Layer 9 of a small transformer language model trained on English Wikipedia (23 layers, counted from 0, width 96).
Take only the direct path to the model's output, skipping the later layers: a vector added to the residual stream pushes a token's score in proportion to its dot product with that token's output vector.

Output vectors of the tokens that the questions are about. A number n stands for n times 0.016.
"oc": -6 -1 -11 -20 0 -1 16 -25 2 3 -4 -70 -45 -8 -23 -28 -13 17 -21 0 -26 13 -27 43 -7 -48 -32 -2 0 2 -30 27 -38 -8 35 -14 7 34 6 -56 1 9 -11 -17 -16 -33 -14 11 32 28 -39 -4 -25 4 -5 -13 6 -12 -6 -63 -2 -9 2 16 -39 2 -21 5 8 0 -18 0 39 -15 16 25 -11 21 9 9 12 9 11 17 45 -16 24 -46 -33 26 -5 -10 -15 9 -37 9
"up": -9 15 -22 -3 44 -31 -34 -22 4 -10 -10 -1 1 23 -33 -7 6 12 24 -3 -8 23 -6 41 4 17 6 27 40 -12 -3 21 46 -27 3 1 58 13 -10 -13 11 22 53 -44 23 -6 32 12 12 1 11 -19 -25 -40 8 -31 -11 -15 1 30 39 -2 12 -8 -9 44 -23 19 13 -4 16 13 -1 -16 45 -23 -5 27 5 -30 13 -9 20 36 29 1 46 -30 -5 -6 1 -1 15 11 -40 -19
" =": 19 5 -22 -19 15 -20 2 77 3 16 -16 29 23 34 -13 -14 2 7 9 16 -9 -16 41 49 -7 -27 43 19 -12 26 -1 -39 21 8 39 -13 23 3 -3 17 -26 -29 23 44 39 68 28 -16 34 15 11 1 -27 -7 -33 0 -47 17 3 13 -19 -30 -37 -20 22 -29 18 8 32 -31 10 -13 49 -10 -4 -24 -51 13 -18 -3 -45 2 -20 0 4 7 -5 5 -2 14 47 -36 -3 8 -13 46
"un": 4 30 -12 4 36 5 -2 -25 9 15 27 -2 1 24 -2 17 -11 2 6 -33 -4 -19 -5 15 2 33 -10 4 39 11 54 15 -1 20 7 26 24 58 -1 -4 28 29 47 -15 33 -13 -6 -25 -10 35 -23 -7 30 41 -31 -5 2 27 9 7 -25 0 37 13 -27 -14 28 12 -1 16 -4 17 17 1 13 16 -30 24 -13 -25 14 10 3 13 68 -10 1 -16 0 15 -10 16 -15 -4 -37 -5
"D": 20 -8 -42 -6 -3 -29 -12 10 11 -14 -27 20 -6 5 18 19 6 29 19 -22 -7 21 -27 -19 -17 -6 -20 13 20 -13 -14 33 -22 4 7 -22 13 29 -17 -4 10 -17 -19 26 10 -12 23 23 13 -22 -34 -17 11 -1 -8 18 18 -16 10 -3 -12 10 30 -14 -13 22 -16 -6 25 -15 -46 -28 -17 -24 -19 -2 -9 20 40 31 -40 -30 -29 42 -31 26 11 -13 10 8 2 -26 5 19 -10 6
"orld": -19 -19 11 5 21 -26 -26 -1 0 7 0 -9 -13 1 -16 41 -10 -14 67 23 -22 33 55 0 -21 -34 10 38 -34 8 -12 -24 -24 -21 -9 0 16 22 -34 -2 -5 33 44 5 -35 6 19 -9 32 -38 -45 -26 -23 -7 -28 27 -47 30 -41 -25 49 -7 -40 10 17 30 31 -6 21 -25 43 -12 -40 -7 -28 -23 13 -11 28 -38 16 -13 -27 58 51 -54 36 0 24 6 3 -19 39 -41 -23 0
"ave": 35 -6 19 -19 33 -59 -19 23 3 38 10 -10 -12 -9 -7 12 -50 8 12 -28 31 11 -16 40 -9 0 9 4 -41 26 -3 18 -13 35 43 -21 29 15 54 -8 32 49 -21 30 14 18 18 -1 54 10 23 -26 11 18 1 -16 -27 -4 -22 -5 3 12 -46 43 -37 66 30 35 6 -1 2 -17 -54 -62 22 15 -20 29 -20 -39 2 43 -16 48 71 -27 38 -32 -11 -32 14 -5 53 -20 -39 -6
"ember": 30 25 2 26 49 18 20 2 -4 -28 -22 -53 -30 -14 -60 12 6 -20 30 18 23 1 33 30 -18 13 1 -20 -34 8 -22 -54 9 11 -14 9 50 38 -35 1 -46 6 89 4 -36 33 -29 -49 75 35 -15 -37 -11 12 -59 38 5 -9 -35 11 -2 -7 -66 21 -44 -10 4 20 -15 13 -8 51 24 -13 -3 14 23 -13 5 30 -32 -12 22 1 53 -16 12 -46 26 -32 -5 -37 36 17 -34 3
" P": 19 -30 -19 10 12 13 27 12 -9 -13 10 -10 20 16 4 -18 13 -8 -10 -14 -6 48 -10 -4 1 22 11 -5 -24 -13 -16 -4 12 5 -9 -33 -11 -22 20 -6 2 0 21 5 -9 -4 6 -17 -1 -16 11 -9 7 15 12 19 12 23 -26 -20 -9 -9 7 10 2 -38 -8 -27 -24 -10 -7 -14 -6 8 12 -13 3 -9 -24 26 2 -14 18 -3 -11 9 -10 -13 13 0 11 8 -4 21 19 -9
"\"": 17 40 -22 -51 5 18 -2 60 0 38 16 15 28 61 20 6 -26 24 16 -1 4 -21 37 -11 1 -14 2 55 51 -9 21 32 5 -40 16 -47 -20 -15 -38 -26 9 6 -36 18 -21 -2 -14 -35 31 -3 15 -18 -22 8 -4 -9 -17 -14 -49 -15 2 -26 33 -12 -5 -11 -17 42 -18 2 8 23 1 -7 -82 15 -1 -21 5 -48 -49 5 -28 13 -10 -10 0 -24 22 -19 29 -52 17 2 -14 -67
"ation": 42 2 13 36 -6 -36 -4 -16 -4 11 -10 -3 17 -33 37 7 -2 -48 -13 14 -14 -18 46 2 -3 -55 -17 -12 24 10 25 -39 -10 -9 20 -3 39 -2 -2 24 20 45 -18 27 25 12 -14 -28 30 -45 26 -6 -50 4 3 -29 -13 8 -31 -49 42 -18 21 24 16 24 -41 22 -1 1 40 20 -39 29 1 -4 -42 -6 -39 21 -19 -32 18 3 9 -39 15 -45 -25 14 32 2 1 -10 -42 -20
"ak": -5 -1 -24 -35 -5 -29 11 -26 7 17 13 9 -5 4 -26 16 -10 -44 43 -13 -18 5 1 -19 -1 38 15 -2 -11 -16 -31 -33 -16 14 -6 -2 -3 24 2 34 -23 16 11 6 30 5 2 -47 -24 21 -15 6 -2 -52 -28 -5 27 -12 -5 26 -18 6 -13 6 29 0 -22 -5 1 -23 18 34 33 -13 4 -27 14 30 -14 -23 41 10 16 6 52 -12 10 -1 -6 -11 -18 -40 14 7 -46 -2
"19": -20 26 -13 5 -6 28 -21 -33 0 -10 0 10 -40 15 12 4 1 -42 25 26 -2 22 21 -35 -28 -23 3 -2 16 -3 6 2 -27 3 -9 -8 20 8 -15 -40 -54 -25 -21 -9 53 23 -4 1 36 11 -38 -18 -6 -13 -28 34 20 -24 -1 4 36 8 6 -3 -14 -11 -6 -8 40 19 -5 -21 -10 -4 -58 8 28 14 25 3 -44 17 -8 14 -22 1 4 -15 -32 -12 8 2 -4 11 4 -8
"our": -44 37 15 1 -34 -1 -35 -12 5 43 1 6 3 15 35 -33 7 16 -47 5 -18 21 15 -9 0 -40 -4 20 47 -17 34 24 36 19 4 -3 19 28 13 -36 14 15 49 11 39 8 -17 -30 -14 29 -6 -6 10 -17 -14 33 -8 -36 -22 -43 -8 -30 -3 -2 -37 3 -11 -16 43 -6 24 31 -15 7 53 -15 24 18 -4 -6 20 3 -4 44 50 -12 -17 -23 -1 -33 -20 -25 -1 -11 -44 12
"or": -34 -26 -3 28 -27 20 -5 -1 12 -14 28 2 29 -10 34 11 -24 -16 -46 -1 -24 -8 -1 11 4 -22 -28 10 31 -8 26 22 -7 6 -14 -27 1 33 -25 17 13 36 -12 31 13 -30 18 -24 -14 3 25 -2 -3 -33 -25 48 -17 -4 -2 -8 38 16 -5 -20 2 -10 28 -27 -16 -29 29 -11 -18 -1 13 15 10 35 -18 -1 37 32 -7 37 56 -5 -6 -13 55 -3 1 -32 -15 9 -31 25
"az": 10 -10 -48 -8 19 -8 -10 22 9 51 6 11 4 -13 21 21 17 -1 -50 7 6 -7 -15 -15 -9 6 -24 -19 20 30 32 -53 -23 -6 16 -3 -16 9 -37 -3 -23 38 -21 22 34 9 -17 -1 -1 -33 -53 15 13 10 -10 -25 5 -3 -18 -27 4 17 -24 8 -52 -13 -9 -2 13 -12 25 14 -3 -16 -21 -11 -30 -5 -17 8 -31 3 1 43 64 18 12 -27 -2 -2 -16 37 -20 25 -42 9
"ure": 13 -1 -58 5 8 19 -18 -6 -9 -7 14 2 -15 -9 -38 13 -32 23 12 -1 -26 5 32 42 1 -40 1 15 12 -5 42 -30 35 39 13 20 44 -4 -37 4 -45 24 -5 28 -32 -5 2 0 29 13 5 -37 -25 -19 1 14 -18 -48 -8 2 18 -4 -4 38 -55 -14 -4 -54 14 16 -23 10 -19 3 -26 28 5 21 -42 -39 30 -54 -54 60 49 30 1 -14 -57 -9 -13 -56 23 -32 -33 14
"O": 3 -3 -1 1 -18 -46 -52 -8 13 0 -19 -9 13 -4 12 -4 11 18 26 -37 -27 18 -3 -8 -14 28 2 11 40 -9 -8 17 0 -4 -1 -12 32 38 20 -6 9 -15 12 -28 5 -5 20 -16 1 -33 -14 -12 31 13 7 15 -21 -27 7 0 3 3 -16 -31 -5 1 -13 -16 1 11 32 -17 9 -10 -28 23 -27 28 38 4 -22 -49 -15 30 -6 8 15 -35 25 7 7 -35 4 47 -14 -19
"ro": 52 7 20 33 -65 -61 11 -33 -1 1 -4 3 10 -18 -48 -13 3 -12 -32 -26 16 -28 -23 20 5 -53 -3 52 13 6 3 18 11 5 -42 33 26 20 15 23 21 28 6 -8 11 -17 -13 4 -21 21 10 -17 6 -7 -5 -5 -3 -6 8 -5 48 -17 9 -40 -23 12 26 -40 -6 -10 -10 14 46 -35 3 20 -6 -26 9 -58 18 -14 -1 -2 1 2 -13 0 -7 -36 6 3 -25 -9 -38 -16
" been": -27 28 -51 -40 -15 -27 -55 49 -22 2 6 12 -28 17 -12 48 12 -13 27 -6 42 7 68 8 -4 -26 -16 -4 10 62 7 -29 -8 10 19 -26 29 -29 -23 -38 9 32 -19 24 -32 47 18 32 -22 -9 -12 -40 -26 51 -48 44 14 -29 -31 23 5 -20 -43 -13 -23 8 -5 30 28 -12 -21 22 -36 -20 3 -7 25 35 45 -87 -50 -30 -9 9 96 -5 10 -1 -7 2 27 -6 64 4 -16 -21
"ile": 20 5 -31 31 -18 45 -12 21 -2 23 -5 7 -5 -6 -39 27 -26 17 46 18 29 -14 22 -6 -4 -6 63 -25 -21 -23 58 14 -8 5 5 -5 24 18 -33 23 -26 33 16 9 -8 10 -22 -5 48 -13 -4 18 34 -19 -31 -33 -7 14 -40 -43 24 26 33 4 11 33 27 -5 50 -2 -9 24 -2 2 -23 27 43 25 2 -20 0 -65 -10 -13 89 -36 44 27 -9 -30 5 4 31 9 -34 -3

Output weights of attention head 0. The head adds the sum of these rows, row i times number i of z. A number n stands for n times 0.021.
o0: 8 -13 11 -30 4 -4 7 20 9 -3 -18 16 12 -14 -2 20 12 -14 19 9 18 16 5 16 19 -7 -1 -6 13 25 10 -18 2 -14 16 -2 -8 -12 11 12 -2 1 2 15 -23 5 9 4 17 7 -14 26 -17 -4 -18 -8 1 1 7 17 -5 6 4 -22 -24 -3 12 37 1 -1 14 -21 -9 16 4 21 -8 5 -2 0 -10 -1 -24 7 7 -10 -22 26 -25 -23 5 18 21 -20 -10 21
o1: -13 -16 5 25 -1 -9 -10 6 17 0 9 -3 2 35 -8 3 -2 -8 8 -12 -22 -14 -4 9 9 -8 19 1 0 -2 -16 -2 14 11 -7 7 7 8 -11 -3 -18 -11 17 -10 9 -5 -7 -2 -7 8 -10 21 21 9 -26 1 -22 -17 13 9 -12 6 2 18 11 -10 0 -34 -7 2 20 30 2 12 16 -34 16 15 -3 12 -16 0 -26 -9 -29 9 9 4 -7 0 8 2 6 11 15 20
o2: 4 8 -10 8 43 1 -14 -6 27 5 -2 11 -9 2 -11 2 0 3 18 -7 9 8 -3 7 -31 -16 25 8 -17 4 -21 7 -2 46 -1 18 15 -2 -13 16 -14 14 -3 -7 -2 -14 11 -10 0 3 17 -1 -8 15 30 2 28 18 -15 -7 21 -3 -20 -1 21 -12 -9 -16 -19 9 10 3 5 -28 -5 -9 20 16 -6 -19 -10 -1 -13 14 21 -6 5 -26 -4 29 -22 0 3 10 -1 -3
o3: 15 24 -5 13 39 1 -8 3 38 -6 -18 -17 -2 -17 -11 -8 -14 2 -11 8 28 -22 -7 -8 9 -21 -27 -29 -23 24 -10 -1 2 8 -13 9 3 1 15 3 -14 -1 -1 0 13 -13 3 -3 12 -1 -5 17 -14 6 -20 17 45 8 -4 -1 10 -5 2 -27 7 12 0 -6 -18 7 -10 15 10 -4 -6 30 4 -13 -9 -4 21 4 -17 -4 -5 -3 -15 4 -3 20 -8 -17 1 -8 1 4
o4: 1 19 10 8 -21 5 7 12 -74 2 -20 -14 3 4 -3 5 17 12 -4 -2 4 -1 2 -4 -17 -1 -14 -12 -1 25 10 9 -5 -12 -4 4 7 -8 -2 6 -3 2 -34 -2 -38 -28 15 32 17 4 -2 -16 -10 -1 3 4 32 -11 16 -23 -6 8 -40 -18 -10 -1 9 16 -10 -6 24 -5 -26 -10 8 29 -9 -3 13 4 6 -18 -7 14 8 -14 10 -2 -20 15 -11 4 -15 1 4 1
o5: -9 -10 -5 34 -15 -7 27 22 13 4 3 14 11 -2 -6 -15 12 7 -13 -2 -6 9 0 15 9 15 9 -2 0 0 11 -11 0 -2 1 19 2 2 -42 10 -1 9 -19 9 0 -14 15 12 2 -2 -4 19 -1 -3 5 -9 39 -8 20 24 -3 15 -3 14 -1 -10 4 39 2 -5 31 -11 -22 -17 19 10 16 35 -6 -23 11 13 4 -29 16 24 -12 50 3 -8 12 11 -5 -20 46 10
o6: -19 -18 8 36 25 -15 13 -25 -23 -4 -11 5 6 1 -8 -6 17 18 -8 -9 1 -9 -2 -20 12 21 -1 -25 -4 19 3 2 -6 -32 22 3 -26 37 13 1 -6 0 9 14 42 19 0 2 -7 -19 -11 11 25 -23 -12 16 -8 -16 7 -5 -1 -9 21 -14 5 -2 9 -4 -6 -1 6 20 4 7 15 27 -18 5 -10 -4 6 1 -9 -11 -20 0 -11 4 -7 -13 14 37 2 -14 -6 2
o7: 9 -9 -6 -16 27 1 12 0 1 2 -26 -18 -7 -5 -9 0 -2 12 -4 -13 7 21 6 -13 24 -8 -9 -23 -16 8 -15 -2 5 7 3 1 20 4 -13 3 -35 4 18 24 -15 2 19 -2 19 9 -26 8 9 22 -33 13 30 -7 24 -4 -16 -9 -11 -15 30 -28 12 3 -11 9 20 25 -22 -1 -15 16 -1 21 -20 -5 -7 5 -23 3 8 17 -6 25 -17 -11 -18 5 23 -5 -43 32
o8: 2 25 31 -9 -8 11 -8 10 -23 -5 6 23 -18 4 -1 -13 6 12 23 -16 5 13 -15 13 5 15 19 17 22 -19 -21 -21 -6 23 15 0 -10 17 2 -29 33 11 20 -7 10 21 -19 20 1 -11 18 -11 10 -12 -2 -16 2 4 -16 -9 27 3 -23 14 -22 -4 -21 -21 -22 11 -18 3 -1 -3 -10 4 7 19 14 6 -10 3 7 6 10 -10 -17 -16 32 19 9 13 20 3 19 -12
o9: -15 -7 -1 -2 -21 -8 -11 -27 -13 -11 10 -11 10 4 -26 24 14 -13 -34 -11 -19 21 6 8 -5 2 0 3 -6 -11 -28 -31 0 17 5 -25 4 8 20 7 -1 -8 -10 -6 -9 4 -8 8 -25 -5 1 1 -4 9 -1 -17 -40 -5 -1 -11 -3 10 1 6 -11 -33 1 -19 -5 -5 -6 -16 12 26 19 0 -12 9 12 7 -8 -12 24 0 -16 -9 1 -24 29 -6 13 -4 8 9 16 17
o10: -5 -2 -27 7 0 4 17 16 -6 7 -2 9 -33 4 20 12 -3 16 8 7 -11 -7 25 -7 3 5 22 2 23 -22 18 15 5 6 4 -12 -22 7 -30 5 -7 -1 -29 -5 4 8 23 1 -4 -3 -2 9 14 -6 -4 0 18 -3 8 4 14 -5 -25 4 -15 5 -12 -3 7 1 10 3 1 -3 -3 2 26 12 14 8 -26 -7 7 26 34 18 -21 1 1 -16 -3 -15 -8 7 4 5
o11: 12 -10 15 5 -4 -10 -16 -21 -22 -10 -14 -7 -12 -1 -10 7 19 1 -10 36 10 5 5 8 -9 -19 -2 -20 -4 -13 -17 23 -13 11 17 19 11 39 16 17 -18 -7 -18 -3 3 24 0 23 -13 17 -1 1 -8 14 -38 7 22 -20 26 -3 0 10 -1 -14 -7 -8 14 -3 24 -14 5 -8 6 9 3 24 -8 -4 13 8 10 11 -8 14 -28 -15 12 -27 -17 -6 3 -10 -6 15 25 9
o12: 0 7 -9 -10 1 4 24 -19 40 12 6 18 -11 -6 -15 -5 -5 13 -15 -9 6 -7 -29 -14 11 -12 -13 5 2 -3 3 11 -9 -4 -19 -10 17 7 -14 -14 -13 24 10 -7 2 -15 17 -17 -8 -21 14 -24 -9 -14 8 -4 -11 -11 -30 -14 15 -26 -28 -2 6 22 14 -20 -8 -30 -24 27 22 -5 -7 13 -13 -20 -1 9 4 -8 0 27 24 9 6 -39 -6 2 8 -14 2 6 -32 -9
o13: -2 -6 -13 12 -10 -7 -4 -9 8 -5 -12 16 12 -15 -9 24 7 -1 -9 -9 -18 3 -5 10 2 -15 22 -1 -1 0 -12 -16 -24 8 8 3 -7 8 18 -8 8 -19 -2 5 19 18 -4 -46 9 1 1 13 -7 11 -21 -11 1 -13 3 1 0 4 21 -5 -13 -17 5 -19 14 -7 0 4 -13 22 -17 8 -6 19 18 14 -8 1 7 21 -28 -21 16 5 -14 2 -5 -5 -8 12 61 28
o14: 9 -22 3 14 -18 8 23 0 57 2 9 19 -26 2 26 -1 10 7 5 -5 11 -9 0 11 25 -13 10 -2 9 -34 -8 24 -1 -3 -20 1 3 15 -16 0 -8 11 -1 -20 20 14 -4 11 -2 -5 12 0 4 -5 -9 -5 -15 -9 -2 -2 24 -26 -25 10 -13 -9 -2 -26 4 -13 -4 12 -3 12 7 5 -9 -1 14 4 -10 -6 16 7 11 4 -9 -33 -7 -15 1 5 -10 21 18 7
o15: -9 -1 3 -5 -15 5 -28 -25 -59 4 -8 6 14 -1 14 -17 6 3 10 16 -14 -3 28 0 -12 17 12 -8 9 5 7 -23 20 -9 15 -10 14 -9 3 -7 12 -1 -26 -2 -28 7 5 -17 -20 -17 -25 6 8 -2 24 5 -3 -13 1 7 3 1 -38 9 2 -23 -8 11 -3 7 -8 -21 -4 -1 5 -5 7 2 -4 5 -7 -30 0 -3 -15 -5 0 14 22 -12 21 8 -5 2 -5 -23
o16: -5 -14 24 -27 -2 -11 -4 30 -14 -9 -5 -8 -10 21 -18 -11 -23 -7 7 -1 -9 -14 -10 3 4 -22 1 11 4 1 30 25 37 41 -10 -2 20 -15 -31 -9 9 6 -9 0 3 -7 13 29 -2 -3 5 7 11 -9 -51 2 9 5 -22 4 -21 -2 4 -14 -15 30 -10 28 -9 -24 -1 19 40 -19 12 26 37 10 -4 15 16 4 -30 19 -4 -14 1 3 6 1 20 11 24 -16 26 -16
o17: 6 5 -30 -5 -7 -8 11 12 16 -9 -4 7 3 9 -12 -11 -12 -16 -3 4 13 -7 6 23 11 -15 2 7 -1 -13 -1 -29 3 18 0 -6 -19 3 8 -17 -3 1 5 -21 25 -20 -13 -29 14 10 25 -1 3 -2 -8 2 -20 -6 6 -14 6 1 -26 9 -9 14 -18 -20 -6 11 -8 10 -8 26 24 3 -4 -27 10 2 -22 -13 -5 8 24 14 -10 -11 26 -7 0 -16 -7 14 -42 -2
o18: 4 3 -36 -9 -3 2 -5 26 10 19 -23 -4 1 -3 13 -4 -9 -13 12 -2 -39 -39 16 10 16 10 -3 4 -2 -15 22 -8 6 -12 -2 -4 4 -17 -21 -6 -5 -15 4 18 5 11 26 -1 -7 8 -27 22 -3 6 6 -26 -14 -3 -3 14 -7 -12 3 -10 2 3 -2 -3 -16 2 -19 -2 27 3 22 -10 7 6 -9 20 1 -30 -16 -13 -26 -2 6 4 1 10 29 -15 4 0 68 -13
o19: 14 -10 15 -1 1 17 10 20 36 -8 7 3 -1 8 8 -16 -3 3 19 -8 42 -23 -14 4 17 23 -5 -9 3 -6 26 39 1 -21 -10 16 -21 -25 0 10 7 -13 -8 -6 7 10 3 38 3 -8 39 16 8 -5 -5 -2 7 9 2 10 -15 -8 -2 -25 1 38 -10 16 -32 -12 -14 7 -7 4 9 29 -12 -16 -8 -32 -3 3 -14 -22 36 7 -32 13 -20 -12 1 -2 15 -35 19 -3
o20: -11 5 4 4 -9 13 -14 -13 -18 -9 2 -7 9 -12 6 -21 3 5 -15 15 22 -22 4 -7 -8 3 -1 -14 -8 0 30 11 14 -1 -4 -15 16 -13 10 12 10 -8 -33 -21 -8 -10 4 -20 -8 -16 27 15 -1 -6 4 -7 25 -5 -2 16 -12 22 -29 -24 8 16 -7 38 -1 8 -17 0 -2 0 -13 13 10 -16 0 1 13 -19 7 -4 25 -6 5 23 8 -13 6 -19 19 -12 -11 5
o21: 5 9 -1 0 -3 8 4 -1 -39 -10 -10 -32 42 -13 -3 -4 19 11 -10 0 7 15 10 -1 -1 13 -6 -19 -14 17 -14 15 13 -4 14 -22 24 0 4 9 12 2 22 -5 2 -11 -7 -9 5 -3 -12 -12 1 1 -10 26 35 -4 16 -3 -6 6 4 -2 31 -25 6 -3 -19 19 -1 10 16 -1 -23 12 11 10 -23 6 28 -4 7 -4 -26 -22 6 15 -7 0 -4 -3 1 -23 -23 -10
o22: 16 -22 22 -7 -11 21 5 -16 44 10 25 11 16 -5 3 -11 -2 7 9 -15 0 23 -23 18 -11 7 -11 10 5 -2 -3 19 -15 -18 -4 -12 27 -17 20 9 26 17 -6 -3 -12 -4 -16 -16 2 -3 20 -17 -4 7 31 -3 -7 -2 -20 -2 7 12 -22 13 -9 -26 1 10 -4 -21 4 -5 -6 -10 -8 0 -27 -24 1 3 -23 1 31 22 19 -12 18 -29 -14 23 -14 18 2 0 -5 -14
o23: -8 0 11 -7 -12 -1 -4 26 -12 -7 8 8 28 -5 -13 4 4 1 1 9 29 15 -15 9 4 2 -21 -15 9 22 17 10 -2 -18 22 8 0 0 -7 11 15 17 -19 23 -21 -28 2 6 12 4 27 22 5 -16 18 17 38 -1 16 -1 -41 17 5 -1 11 -15 3 21 -22 1 12 5 -17 -12 12 16 -4 12 -7 -27 18 -5 -16 6 27 5 1 46 -17 5 -18 13 20 -19 -30 13
o24: -1 -13 9 -35 0 24 -7 -20 61 7 21 -28 -14 -21 20 22 10 -4 3 12 38 -7 8 1 13 5 9 -9 12 -40 -6 7 8 -16 -5 -16 14 -18 -17 10 -3 15 -1 -13 2 -9 6 14 -6 12 4 -8 -14 2 -3 12 4 -4 22 3 22 -4 -7 9 20 7 1 -12 -8 -8 -9 -7 28 20 5 -18 -3 -24 -4 -16 3 -2 10 -3 12 -4 1 3 -7 -2 -10 -18 6 -6 -31 -11
o25: -7 5 -8 -17 -13 -16 -2 11 -13 -10 -4 -7 -7 -7 4 18 11 0 -9 15 5 14 9 5 16 -26 32 -6 1 -20 0 -37 6 19 -14 -7 0 -4 -4 -25 11 -2 -8 8 15 5 -6 -3 4 -12 -3 -7 -8 -8 0 5 -4 20 21 15 11 -1 27 12 -21 -4 3 -4 36 11 8 -30 7 24 -12 4 13 37 0 -10 24 23 28 -15 -27 -15 0 1 21 13 17 4 -1 -2 17 4
o26: -2 11 12 -5 -6 0 -25 -29 -95 -14 6 -1 18 -8 3 1 -5 20 -3 31 1 2 20 -27 -36 19 5 -8 0 19 19 27 -1 8 19 -8 -10 -11 1 -4 27 -2 -24 -6 4 13 -6 -6 2 -11 13 12 1 -3 -13 2 31 17 -10 -4 1 12 12 -30 -3 35 -15 38 9 -12 -1 -17 13 -21 -16 4 24 -4 2 -8 21 8 -6 -3 3 9 13 27 7 -3 -6 -16 -7 -12 -7 -11
o27: -20 30 35 19 8 -8 -9 -27 -1 -9 -1 -6 -5 -13 -31 6 24 10 8 -4 -1 35 -2 -4 -19 -1 10 1 13 0 -22 -14 -16 14 12 3 15 3 -14 4 -7 -11 7 -15 -9 -11 23 -11 -6 -4 -21 -20 -6 -16 15 -17 17 -17 -4 8 38 -2 -15 -17 6 -2 10 -17 -10 -21 11 7 19 -21 2 6 7 11 6 -6 -4 2 -21 -9 -19 -11 0 -8 -3 -2 -2 1 4 9 45 2
o28: -3 1 28 -3 -2 -1 -18 -2 24 0 17 -4 -4 -1 -9 29 2 -12 -7 -9 12 10 1 12 -7 -13 -7 5 8 -10 1 10 5 -8 0 -4 2 -4 0 -12 -12 18 17 5 12 -26 2 17 1 -11 4 -22 -5 -5 -9 16 -10 4 1 -12 -6 -10 13 16 9 8 -2 -28 1 -17 6 15 18 2 3 3 5 -5 -2 -7 1 -1 10 24 -9 -8 8 -33 7 16 -5 14 15 -15 -20 -9
o29: 15 -14 -32 -4 -3 -2 11 26 0 5 -26 -11 2 5 -16 9 -8 -5 10 2 5 12 -3 4 -17 -22 10 -2 -8 26 14 -3 -14 -4 6 21 -28 5 9 -15 -4 13 0 1 15 -12 -6 -18 36 6 16 -7 -3 0 11 6 6 15 5 -2 10 20 13 -11 -18 6 10 14 45 15 32 -1 -21 -9 -11 -21 -9 -12 0 -12 -11 12 -14 -13 4 2 20 10 -15 8 -30 7 -25 19 -3 6
o30: 22 29 -9 18 -24 8 -17 -9 -26 -11 18 -4 26 13 -2 4 -16 -14 7 0 -13 -24 12 14 -31 -3 -10 9 -10 17 26 7 1 14 -22 -10 -7 -18 23 -19 6 6 11 3 7 -39 -31 -8 22 -30 15 -21 4 13 27 -4 -22 15 -10 -19 -17 -18 -12 23 1 8 -18 -28 4 9 8 2 -10 -7 12 -11 2 -23 11 17 -6 -32 23 5 -30 -6 35 -34 7 36 -1 14 -22 -11 37 -17
o31: -4 28 12 -9 -4 3 -1 14 -65 -15 14 4 -7 10 18 6 -6 10 8 14 -4 16 6 -8 2 20 23 2 15 -10 9 -21 13 2 10 -16 -14 -12 -9 -16 23 0 -8 13 3 -13 4 -6 -11 -11 -17 0 22 2 7 -10 3 -2 1 -17 17 -6 -19 10 -28 -2 -20 10 1 -12 18 -13 -6 -3 0 18 16 22 2 -4 -16 -18 28 15 7 13 -11 4 22 18 14 -15 16 -4 -39 -21

Each question shows a token from some text and the vector z that the head gathered there. A number n stands for n times 0.028.

"if": 7 -15 48 -11 5 -26 -8 19 -27 7 24 16 31 -30 48 29 5 -39 14 -12 -6 -9 3 -10 -3 -8 -46 8 4 -10 -9 -16
Pushed up most: "ure"

"o": -7 4 14 20 10 -5 -14 -4 8 -10 -5 -2 30 15 13 6 3 12 11 -12 -8 2 16 3 13 -13 -23 14 26 -11 18 6
Pushed up most: "ember"

"aw": -13 -7 -3 -29 -18 8 22 -24 21 6 -5 -35 22 21 11 -3 -6 -3 -11 -12 -26 -17 32 9 2 14 1 10 18 10 12 25
Pushed down most: "ember"

":": -22 11 16 -7 -4 -1 14 4 9 13 -1 -19 23 40 5 -3 -16 1 12 -15 -17 -4 14 -1 3 -5 -2 5 8 -9 0 4
Which two tokens does it push up most, strongest first? "O", " P"

"ep": -29 22 12 -6 -4 3 -3 5 11 1 1 -22 25 9 3 -4 14 -2 6 -31 -32 7 -1 -1 20 5 -2 9 27 1 3 18
Pushed up most: "orld"

",": -27 14 16 5 -10 -4 -8 -7 9 3 2 -5 26 3 10 5 15 13 3 -13 -17 11 -12 -10 25 16 1 -2 17 -1 19 13
Pushed up most: "our"

" St": -15 8 21 18 12 -9 -29 -8 -8 -1 13 -13 23 2 20 17 -5 8 11 -13 9 -8 12 -9 18 -11 -16 8 -13 4 26 1
Pushed down most: "un"

"B": -19 4 11 -1 -1 15 -1 -13 -8 2 -6 -4 15 24 4 11 -17 16 12 -12 -7 -10 11 13 -14 5 -4 -24 -5 2 35 2
Which two tokens does it push up most, strongest first? "ation", " P"

"l": -9 27 8 3 55 14 1 17 -18 -29 5 -21 36 -9 30 33 0 6 28 8 27 -42 -8 26 -15 38 -63 13 15 9 30 -19
Pushed down most: "ak"

"ice": -19 0 9 -6 -5 -10 -15 -8 15 -3 -4 -10 21 9 1 -6 8 3 -5 -37 -36 -3 16 -1 8 12 1 3 37 10 12 16
Which two tokens does it push up most, strongest first? "orld", "oc"

"in": 3 14 2 -11 -7 7 -5 4 0 -8 -1 -9 13 8 8 8 -21 3 18 -11 -33 -5 3 18 -9 1 -29 -19 6 -6 17 -6
Pushed up most: " ="

"ay": -13 3 1 -16 -13 14 27 -3 1 -9 0 -35 21 10 6 -1 -6 -6 6 -5 -27 6 17 6 11 3 -9 -5 17 3 10 13
Pushed down most: " been"

"on": -31 23 14 -11 -10 -1 6 2 18 14 3 -15 20 35 13 -5 -4 2 15 -15 -23 -7 12 -14 -1 4 -16 5 13 -7 4 1
Which two tokens does it push up most, strongest first? "O", " P"

"c": 1 18 50 39 18 -10 -1 65 -9 -6 -22 -25 30 21 -35 13 4 -18 15 -41 -14 7 -3 -7 0 9 -25 36 18 -19 -8 20
Pushed up most: "ember"

"il": -22 13 15 -3 -7 -2 -1 0 11 1 -7 -21 26 11 -1 -6 10 0 4 -22 -33 7 6 -1 12 2 -7 8 30 5 7 5
Pushed up most: "orld"

"en": -11 28 6 27 35 -7 -8 19 -13 -17 -4 -9 -3 6 7 7 -12 -4 27 -13 -2 -44 0 6 -49 5 -50 24 21 2 37 -20
Pushed up most: "ure"

" v": -16 12 12 3 4 0 -5 3 -6 -9 0 2 25 7 15 3 -5 9 5 -13 -21 3 1 -12 10 -12 -18 -10 -3 -13 10 -3
Pushed up most: "ember"

"im": -16 5 4 -1 -30 -3 21 -17 0 0 -6 -42 26 16 -9 -21 -4 10 3 4 -24 -2 10 10 14 7 6 -7 17 9 14 4
Pushed up most: "un"

"ow": -31 12 -5 8 -1 -8 14 -9 -12 5 -8 -7 33 2 13 -10 5 0 -8 -5 -7 -8 16 -6 0 -3 -8 3 10 7 14 -9
Which two tokens does it push up most, strongest first? "ro", "oc"